Layer 5 of a small transformer language model trained on English Wikipedia (8 layers, counted from 0, width 64).
A neuron's activation on a vector x is GELU(weights . x), where the dot is the dot product.
The model reads these tokens: " but" " S" "is" "ko" " dec" "e" "ives" " them" " by " "esc" "ap" "ing" " s" "af" "ely" " in the" " other" " run" "ab" "out" "." "\n\n" "As" " Chief" " O'Bri" "en" " rec" "overs" " from the" " Har" "ves"

The vector x that enters this layer's MLP at each token. A number n stands for (n - 500) times 0.011.
0 " but": 582,511,528,539,512,447,473,472,419,634,520,429,485,629,500,515,395,472,576,501,653,494,477,581,559,432,107,587,395,604,549,550,505,653,572,504,376,404,527,522,470,457,515,491,519,297,573,600,599,431,469,415,399,398,534,637,561,526,477,470,436,516,481,516
1 " S": 600,503,440,498,611,535,394,232,355,527,507,520,539,606,509,388,356,585,796,439,602,506,548,562,514,389,264,559,527,634,515,482,484,605,572,457,355,438,529,501,541,523,553,512,513,491,540,468,575,502,399,454,501,366,581,632,465,548,400,415,454,526,568,471
2 "is": 507,532,436,586,559,494,459,339,446,562,509,518,544,714,458,368,505,444,612,592,654,513,538,563,503,459,200,537,395,598,542,504,508,660,538,454,352,474,581,479,531,494,522,532,483,468,604,130,517,492,415,481,471,366,535,581,478,522,458,447,525,510,505,575
3 "ko": 484,509,515,565,475,500,460,344,529,634,464,530,518,721,511,507,373,389,599,660,608,417,445,587,591,455,282,598,280,533,459,516,536,681,527,517,386,406,521,468,501,491,496,514,408,418,539,277,557,515,435,545,451,381,533,629,602,555,449,398,578,445,516,570
4 " dec": 612,446,471,451,466,403,317,356,549,613,527,494,526,539,453,435,464,463,560,542,601,424,460,681,520,318,187,499,643,644,460,563,525,689,518,378,388,506,478,527,509,534,485,483,451,384,613,602,512,540,529,603,542,417,519,596,514,400,549,448,425,565,492,546
5 "e": 567,470,507,623,548,442,408,437,531,683,417,502,475,576,437,395,430,516,541,483,611,289,491,669,489,404,207,536,458,538,464,533,531,686,616,445,344,381,535,607,472,497,467,491,466,413,554,405,427,507,548,524,483,487,544,701,536,504,456,556,454,587,503,494
6 "ives": 533,560,492,480,553,473,465,481,524,622,515,471,477,631,429,440,377,459,597,633,554,396,455,593,552,424,138,526,346,544,539,488,552,652,577,509,358,426,574,647,397,523,478,521,466,368,599,405,545,520,479,472,461,456,505,727,543,467,449,519,507,462,473,519
7 " them": 552,502,482,558,547,484,484,476,540,633,537,476,462,607,456,460,397,425,513,622,598,403,449,585,501,454,98,468,402,593,487,522,557,674,560,483,342,383,483,632,454,530,485,582,482,383,568,544,554,492,503,439,464,444,530,692,578,491,446,477,510,460,462,494
8 " by ": 590,542,523,504,421,498,381,515,471,604,608,519,503,516,475,325,351,508,607,428,573,384,477,574,598,501,317,474,458,539,556,454,486,652,671,560,426,407,427,577,390,631,501,510,468,262,564,754,511,527,585,427,469,483,458,670,537,368,393,448,463,538,543,482
9 "esc": 650,412,469,574,471,489,456,472,438,649,583,534,503,360,397,507,580,508,500,495,550,390,319,659,605,430,342,371,659,621,520,567,442,617,608,478,405,348,558,614,399,563,432,480,519,440,598,525,440,407,533,601,641,438,387,668,512,369,477,518,418,536,499,389
10 "ap": 598,445,461,506,520,494,575,426,462,558,502,457,454,434,407,618,538,483,448,483,554,379,379,649,548,510,239,377,540,623,483,523,409,650,682,417,392,412,558,567,441,580,436,518,622,400,552,347,385,453,539,575,498,449,435,664,629,372,416,579,565,612,487,592
11 "ing": 589,549,540,455,464,512,535,489,493,617,541,563,466,519,434,459,460,535,517,565,555,448,456,576,565,421,28,528,465,554,543,456,462,619,556,465,355,436,499,482,359,530,474,472,513,320,553,509,523,501,540,555,541,514,448,706,508,468,404,535,555,564,519,571
12 " s": 559,470,517,494,515,471,414,328,513,613,466,583,608,521,440,394,450,582,692,434,550,415,466,474,442,477,159,379,677,595,593,476,448,547,549,362,397,397,521,470,537,597,610,530,551,445,563,682,411,553,372,558,476,477,551,670,473,465,480,468,431,593,582,494
13 "af": 596,409,371,587,574,461,547,488,460,671,531,467,486,540,362,413,518,540,601,451,525,315,425,543,563,399,199,393,656,537,535,469,436,536,631,542,480,389,611,526,515,576,543,538,561,501,568,267,416,562,388,508,324,416,489,623,540,537,619,485,471,543,616,547
14 "ely": 617,456,451,505,443,461,531,490,528,661,507,433,491,612,467,478,523,423,449,521,559,447,476,582,566,356,78,520,479,642,618,506,506,593,647,507,434,452,593,484,453,532,528,436,554,311,407,384,587,524,473,468,476,547,409,627,582,426,427,544,575,491,575,519
15 " in the": 584,531,459,527,450,532,360,522,417,502,506,544,522,541,425,498,483,564,597,467,533,381,537,531,520,464,93,501,538,553,575,453,442,633,587,536,423,552,453,385,489,594,485,517,439,232,600,690,617,503,466,472,480,390,539,627,529,463,447,478,510,553,605,586
16 " other": 578,478,507,544,481,481,356,635,362,480,537,529,550,611,434,393,502,550,573,560,472,497,489,491,565,460,41,601,545,531,578,482,462,592,553,482,453,499,482,470,508,563,499,500,501,272,557,591,550,499,486,481,481,406,433,674,556,416,449,516,516,590,542,544
17 " run": 538,436,460,479,524,567,519,490,414,544,587,488,555,509,350,417,493,593,493,523,493,477,436,449,567,507,101,613,605,521,537,477,532,606,677,508,388,479,397,483,532,567,414,570,554,422,611,607,402,577,444,516,422,461,410,704,507,356,450,456,485,554,608,537
18 "ab": 588,432,504,593,592,482,500,373,523,550,475,523,458,566,423,616,470,564,457,454,493,358,474,444,564,452,199,480,516,502,541,492,389,586,658,460,451,394,475,443,571,614,618,544,607,474,613,311,436,536,451,498,431,403,246,618,474,418,569,542,656,623,683,487
19 "out": 636,475,407,488,452,467,669,346,509,589,562,479,440,589,426,449,492,466,521,634,503,385,497,546,600,435,138,515,524,544,514,488,408,589,630,483,427,410,513,487,448,539,447,505,568,404,652,306,509,595,443,549,503,489,431,649,560,365,474,482,574,533,602,558
20 ".": 490,500,526,474,495,463,494,534,477,528,581,537,489,594,549,535,429,421,421,348,599,480,478,527,603,453,329,581,471,680,587,545,466,674,559,546,356,389,555,591,368,505,543,446,482,249,590,592,634,534,463,409,413,374,439,733,563,405,520,443,380,573,502,466
21 "\n\n": 597,575,550,489,495,521,397,514,442,489,545,500,435,653,482,358,380,467,519,361,588,416,491,590,516,511,372,566,455,658,588,540,402,717,519,555,316,407,439,498,376,530,571,464,472,410,630,632,590,473,434,432,473,384,525,728,609,545,478,498,397,441,521,466
22 "As": 557,472,586,431,477,483,437,487,412,537,562,402,540,520,476,449,448,428,634,375,633,397,567,552,588,591,172,669,632,575,643,643,442,586,551,518,405,457,547,560,379,609,434,441,448,342,540,531,538,452,465,435,468,360,448,650,582,444,503,512,503,417,531,555
23 " Chief": 409,482,592,471,551,452,402,508,338,508,578,464,511,571,509,406,293,556,554,506,585,459,503,555,617,457,228,550,612,534,634,440,526,564,592,577,435,539,423,476,546,516,477,410,572,379,610,574,478,491,478,469,500,297,327,714,685,436,477,430,478,556,573,562
24 " O'Bri": 455,460,443,519,626,381,580,454,482,534,508,626,592,462,505,495,410,517,556,458,576,468,455,536,552,538,319,548,523,452,696,464,520,687,503,587,342,505,344,326,678,511,522,548,504,593,570,481,491,603,512,413,531,351,174,593,515,355,490,505,549,548,520,396
25 "en": 400,577,484,594,488,355,622,457,594,590,574,508,471,494,466,517,507,533,479,430,558,351,492,573,512,438,231,536,497,610,618,507,540,636,463,515,340,444,442,372,599,463,494,462,492,559,540,189,540,610,499,468,514,460,363,711,494,484,455,524,651,473,634,473
26 " rec": 515,535,484,495,462,416,419,345,520,576,476,383,415,463,581,480,566,507,563,524,581,234,509,596,508,453,304,385,519,675,590,526,518,704,511,285,390,443,521,379,558,570,585,520,483,501,606,711,476,591,499,528,436,455,401,636,477,444,535,429,433,571,666,468
27 "overs": 514,581,519,467,526,402,617,578,551,561,528,458,453,542,460,413,496,448,571,592,550,265,503,544,506,460,183,528,467,549,564,497,511,634,561,443,311,409,490,564,405,545,487,455,492,407,648,398,510,552,421,476,508,454,456,771,549,473,504,494,419,569,579,551
28 " from the": 537,519,494,498,472,506,433,571,514,495,573,485,481,537,441,487,470,538,542,452,536,344,484,543,488,474,128,513,555,526,620,450,508,635,529,547,393,572,430,393,511,550,582,457,452,213,566,682,574,518,502,470,524,361,487,736,489,523,490,428,474,548,639,522
29 " Har": 543,524,403,486,571,558,469,447,316,526,468,497,569,603,427,425,451,547,712,410,527,434,407,557,522,492,214,569,621,589,649,495,442,614,549,586,477,499,479,370,733,579,547,552,526,486,551,530,467,556,462,436,468,290,244,557,436,470,475,388,565,598,529,497
30 "ves": 560,518,467,596,526,445,671,465,577,520,530,408,510,523,479,455,539,539,575,465,521,403,506,509,634,471,223,592,442,541,639,432,507,562,599,529,355,462,573,346,534,500,512,412,522,477,567,125,543,604,380,561,653,389,344,580,501,416,418,489,515,520,592,565

Each question shows the input weights of one neuron of the MLP. A number n stands for (n - 500) times 0.0018.

n56: 468,437,464,556,493,428,534,635,523,684,373,590,498,377,432,472,484,342,439,517,603,529,672,428,450,574,556,417,442,480,427,518,536,487,739,602,379,274,519,495,475,659,582,490,469,687,505,506,650,376,519,453,402,511,483,380,533,427,532,408,510,397,479,399
It fires most on token 7 " them"

n99: 534,433,603,585,461,634,443,492,595,356,496,577,310,531,585,510,577,478,383,501,489,627,423,425,476,499,451,464,478,488,527,413,506,572,484,483,505,575,439,674,419,449,675,524,574,494,503,509,454,673,367,454,468,422,578,424,475,419,482,452,690,498,556,533
It fires most on token 18 "ab"

n254: 504,485,441,460,588,609,609,473,434,485,550,507,469,476,483,429,596,472,464,466,585,654,470,513,741,570,520,402,544,532,454,431,468,411,376,280,628,444,384,601,580,365,397,459,479,456,393,572,473,522,451,424,547,370,540,540,530,454,499,489,492,344,451,521
It fires most on token 9 "esc"

n167: 579,378,387,559,437,737,386,380,468,585,363,384,426,410,496,554,444,649,622,399,499,418,448,591,493,557,443,400,627,473,446,571,528,465,535,401,529,529,383,461,532,499,674,667,631,604,501,443,531,631,515,667,462,514,473,338,479,549,388,594,389,511,385,547
It fires most on token 12 " s"

n198: 691,420,517,388,541,769,352,496,492,449,507,461,163,495,605,575,423,544,556,489,374,522,485,406,443,627,435,554,470,527,510,657,574,559,481,543,348,498,587,495,640,508,478,437,549,517,437,393,693,498,409,496,394,456,565,483,552,638,537,559,517,474,536,414
It fires most on token 1 " S"

n129: 545,558,365,401,617,343,471,456,524,410,350,453,545,569,666,639,572,656,586,441,250,690,385,438,324,323,624,518,558,538,437,437,516,478,493,673,292,385,307,713,426,515,359,362,588,592,535,616,481,390,428,297,540,497,688,523,603,420,537,329,350,554,412,559
It fires most on token 1 " S"

n33: 355,458,546,615,659,769,473,570,325,531,541,302,515,532,512,726,540,619,317,595,559,584,481,500,503,256,355,629,458,197,276,657,424,433,605,511,687,571,667,790,268,213,492,512,595,513,379,705,390,437,400,570,514,579,512,485,376,533,470,413,626,427,406,746
On which two tokens does it fire most, strongest first? 0 " but", 17 " run"

n83: 360,453,525,565,424,542,452,742,555,467,411,575,316,558,486,676,519,575,281,579,430,518,591,388,522,522,615,559,345,464,352,456,472,549,464,534,533,605,448,497,432,373,579,472,514,424,506,308,534,577,426,406,559,597,615,593,569,499,476,450,479,375,550,530
It fires most on token 3 "ko"

n231: 539,544,569,705,414,686,394,756,462,391,445,614,494,550,343,621,384,400,475,364,493,610,609,408,303,354,457,507,315,312,484,470,445,539,475,408,554,663,524,645,391,614,460,483,387,553,457,588,535,552,362,344,477,557,532,474,415,448,551,657,402,453,680,607
It fires most on token 15 " in the"

n157: 501,655,558,457,493,477,466,866,461,438,465,380,273,604,492,721,358,400,150,630,375,605,536,452,474,567,551,681,352,459,480,413,520,430,581,554,596,521,483,585,296,493,530,359,366,445,485,810,615,452,456,458,507,558,660,655,424,534,416,520,426,347,571,569
On which two tokens does it fire most, strongest first? 20 ".", 21 "\n\n"

n116: 451,358,585,596,447,595,254,547,522,580,541,620,402,594,647,578,568,229,469,424,459,534,668,512,590,496,614,476,302,513,336,534,448,438,242,526,735,498,530,507,459,567,492,573,342,643,549,457,589,514,370,339,575,448,549,513,502,647,325,562,556,607,612,629
It fires most on token 3 "ko"

n255: 463,435,265,299,411,480,602,651,582,451,538,609,479,470,574,410,599,396,595,494,479,469,567,694,398,603,456,569,465,508,464,632,482,538,490,668,630,555,486,431,631,570,517,571,569,430,511,413,446,329,516,487,414,520,336,562,477,572,470,598,469,562,467,507
On which two tokens does it fire most, strongest first? 29 " Har", 24 " O'Bri"

n163: 509,642,229,394,379,547,428,538,455,524,581,455,396,730,545,394,566,416,583,484,745,672,875,402,269,426,530,627,547,265,97,622,585,516,469,443,551,623,635,665,491,545,500,364,678,540,564,522,509,327,477,287,347,619,781,337,471,540,599,424,406,390,336,358
Its three highest activations, in order, are on tokens 2 "is", 1 " S", 0 " but"

n184: 690,623,434,542,343,471,409,757,445,451,496,462,467,576,383,537,449,467,462,294,468,770,466,451,491,478,460,377,310,474,419,550,315,464,409,376,577,500,378,687,566,590,492,638,418,487,419,767,702,627,385,493,621,453,559,390,420,605,581,618,465,530,593,562
It fires most on token 15 " in the"

n63: 446,559,510,481,550,492,374,403,513,540,329,477,525,342,589,412,631,539,528,461,802,415,709,757,602,553,386,829,542,485,575,457,456,456,405,643,534,594,410,395,459,488,596,350,637,586,598,430,536,409,474,426,538,388,457,416,541,487,436,288,513,455,462,564
On which token does it fire most, and how strongly? 22 "As", at about 3.5

n143: 420,553,400,500,517,558,494,717,475,543,328,256,518,510,439,476,462,353,495,618,554,641,377,467,348,270,531,541,390,459,489,315,511,506,592,603,542,703,543,623,248,446,442,590,581,512,400,575,466,421,414,365,498,607,494,432,530,523,421,592,600,506,363,601
It fires most on token 6 "ives"

n192: 475,442,434,510,567,496,449,486,487,473,542,609,546,571,344,579,518,487,485,440,544,485,495,493,455,434,565,429,646,581,338,392,543,459,486,392,453,561,383,565,441,373,615,551,499,568,401,580,596,186,429,457,545,628,437,468,449,693,501,823,344,445,347,415
It fires most on token 9 "esc"

n164: 360,512,355,315,513,530,490,419,584,466,414,548,493,553,558,590,342,466,375,536,511,462,570,549,412,540,589,465,389,509,656,541,497,450,545,451,471,473,444,516,487,407,576,577,407,482,421,633,493,483,597,456,386,529,483,550,503,615,438,644,591,520,303,460
On which token does it fire most, and how strongly? 7 " them", at about 0.2

n138: 528,733,481,719,647,592,452,526,565,493,477,436,521,572,493,552,449,568,434,536,424,483,597,553,555,360,432,571,415,326,481,581,495,495,422,424,574,691,478,450,512,434,573,550,512,636,480,432,658,517,478,408,626,566,422,534,515,423,504,336,314,429,525,651
It fires most on token 30 "ves"

n166: 565,463,582,536,664,506,432,532,478,453,527,605,447,510,536,543,555,524,381,564,316,481,443,436,548,573,540,424,473,488,493,468,515,326,630,724,587,353,217,378,517,339,405,370,635,565,692,686,386,384,534,527,485,632,554,348,422,400,558,416,466,315,502,628
It fires most on token 17 " run"

n111: 454,635,564,524,500,490,634,533,581,446,500,666,524,525,419,563,524,525,298,370,438,507,693,439,460,326,470,442,410,524,585,522,415,512,422,406,463,334,441,527,409,545,425,466,420,552,452,543,555,566,608,557,475,539,646,500,370,544,266,562,566,530,534,506
On which token does it fire most, and how strongly? 25 "en", at about 1.5

n42: 505,336,527,533,548,403,498,710,575,514,423,486,396,518,421,378,336,510,394,648,442,689,478,475,403,655,569,526,584,560,464,385,434,542,519,577,545,673,260,442,497,536,469,628,413,736,562,572,516,527,546,291,553,478,521,442,494,324,659,419,399,517,547,562
Its three highest activations, in order, are on tokens 24 " O'Bri", 17 " run", 23 " Chief"

n131: 491,474,658,361,569,585,527,698,336,450,538,630,535,493,527,509,376,293,453,516,318,439,681,478,395,488,523,655,357,399,461,517,577,555,637,578,451,403,687,440,331,603,478,519,491,473,452,589,574,405,487,425,530,419,535,443,437,350,431,519,414,528,491,554
It fires most on token 20 "."

n213: 424,395,370,621,388,467,660,615,498,637,413,398,335,487,604,460,465,559,506,579,670,752,546,423,415,419,603,477,361,471,558,527,497,516,481,614,593,531,496,588,394,410,589,526,376,449,386,688,544,515,429,491,489,470,472,493,499,527,378,396,439,451,472,487
On which two tokens does it fire most, strongest first? 0 " but", 20 "."

n248: 429,549,500,454,603,575,506,524,485,582,426,390,582,483,444,602,509,468,546,581,524,455,532,557,439,281,619,436,572,467,432,566,509,514,427,489,483,469,655,395,467,398,550,487,384,504,445,533,477,399,644,429,340,584,541,527,294,449,531,359,461,614,386,635
Its three highest activations, in order, are on tokens 26 " rec", 4 " dec", 5 "e"

n236: 546,687,530,559,443,578,432,527,435,497,382,365,623,493,522,512,375,608,501,451,425,456,580,475,369,404,523,532,551,558,555,542,504,399,572,622,496,519,452,465,474,591,378,480,493,545,494,547,563,293,526,501,386,624,470,564,547,539,536,584,304,561,599,640
On which token does it fire most, and how strongly? 15 " in the", at about 1.3

n150: 404,510,365,664,534,497,578,483,553,423,435,577,605,242,538,499,725,589,612,458,504,472,496,564,630,212,451,651,546,391,635,408,590,440,576,405,426,394,466,393,591,565,472,524,561,508,481,307,350,469,398,435,491,525,262,639,629,570,486,376,466,641,514,790
On which token does it fire most, and how strongly? 30 "ves", at about 5.5

n97: 460,541,439,509,397,495,539,396,662,516,301,498,400,576,508,643,531,481,400,560,532,489,705,593,594,451,505,527,411,575,428,476,400,497,574,534,506,583,495,526,482,427,632,350,421,469,388,668,630,475,557,430,605,708,493,518,405,486,305,524,583,369,577,653
It fires most on token 14 "ely"

n106: 530,468,580,537,519,681,325,433,393,479,561,481,468,371,496,534,602,397,432,384,470,614,464,562,628,599,583,468,342,384,534,490,605,517,298,494,571,496,628,515,500,467,623,486,462,642,600,374,595,553,235,662,465,509,529,441,600,595,435,516,524,479,476,629
On which two tokens does it fire most, strongest first? 3 "ko", 2 "is"

n193: 457,488,439,647,497,527,503,625,488,694,473,502,420,519,633,370,522,486,347,368,636,388,617,540,317,474,615,479,418,513,325,604,426,420,581,429,556,404,484,571,315,565,350,435,586,569,579,707,463,313,578,557,567,619,309,404,486,317,506,644,463,598,509,629
On which two tokens does it fire most, strongest first? 9 "esc", 8 " by "

n65: 636,452,419,418,348,513,510,491,573,541,550,411,428,461,494,511,533,574,450,521,417,480,518,461,367,402,528,532,492,490,504,444,464,564,571,673,435,593,486,477,382,505,575,399,510,607,511,467,535,561,350,566,344,561,710,546,418,526,480,539,524,548,539,505
On which token does it fire most, and how strongly? 13 "af", at about 1.2

n109: 525,435,302,537,418,602,528,606,528,509,444,410,499,600,516,460,443,513,540,579,508,517,536,464,437,418,389,333,470,403,472,372,521,425,503,487,606,426,383,597,489,567,537,472,498,550,561,499,579,591,419,394,477,528,615,557,346,629,552,499,516,361,519,537
On which token does it fire most, and how strongly? 13 "af", at about 1.8

n46: 492,481,423,589,623,610,510,391,444,515,516,593,533,442,436,581,478,420,523,520,500,399,447,581,522,462,545,613,492,534,733,488,394,457,466,410,433,536,522,453,461,443,584,499,306,558,470,461,523,493,515,485,432,343,474,471,680,532,552,484,543,402,679,372
It fires most on token 24 " O'Bri"

n32: 582,466,485,556,482,409,508,492,394,617,449,421,399,398,525,528,605,492,618,420,577,633,526,618,653,541,510,604,482,448,391,492,533,453,503,578,507,527,564,524,521,494,370,443,682,434,641,514,413,416,374,534,573,507,496,475,451,476,376,226,429,436,377,545
On which two tokens does it fire most, strongest first? 9 "esc", 0 " but"

n170: 461,484,387,590,581,569,583,563,386,636,630,421,502,481,460,570,441,609,569,458,464,599,499,496,373,375,436,313,406,437,475,734,382,497,473,526,596,490,546,536,527,522,528,624,396,621,510,456,499,394,534,494,487,548,451,502,527,601,401,570,565,544,403,532
It fires most on token 13 "af"

n247: 598,467,567,531,539,520,451,598,383,540,488,535,424,430,361,476,527,540,480,482,538,496,515,592,585,504,541,408,403,538,518,615,339,528,389,336,459,517,329,628,614,481,535,583,636,593,498,411,539,541,585,410,544,425,603,559,521,434,447,610,228,469,390,594
On which token does it fire most, and how strongly? 9 "esc", at about 1.7

n31: 466,452,414,431,575,550,483,575,483,484,457,534,427,394,447,678,493,589,513,582,610,439,469,788,430,385,559,499,499,554,524,402,447,556,523,513,477,435,483,476,352,485,474,427,563,594,517,520,547,390,622,397,456,653,435,524,365,545,310,597,485,508,325,565
Its three highest activations, in order, are on tokens 10 "ap", 9 "esc", 11 "ing"

n186: 470,453,462,451,550,480,495,434,471,542,492,331,529,476,300,563,443,382,499,628,610,433,474,637,579,435,541,423,520,413,406,488,483,409,360,449,611,610,459,534,629,453,469,454,413,535,345,541,561,574,454,467,519,522,634,605,548,566,603,387,468,446,454,659
On which token does it fire most, and how strongly? 4 " dec", at about 0.97

n38: 375,471,529,564,528,397,544,517,424,413,377,558,501,534,537,365,537,641,439,363,472,475,454,407,413,530,657,611,376,515,417,513,354,529,439,540,611,499,495,537,556,563,402,690,504,510,504,438,709,588,322,592,546,630,479,499,596,617,299,624,603,477,507,559
It fires most on token 25 "en"

n61: 536,569,579,442,560,561,589,462,599,395,448,431,553,507,337,354,517,475,444,499,395,496,558,432,509,711,525,546,485,597,503,443,611,516,510,504,452,502,597,451,376,524,445,355,339,554,470,428,423,510,616,537,429,564,580,490,540,483,550,577,573,645,583,361
On which token does it fire most, and how strongly? 30 "ves", at about 0.47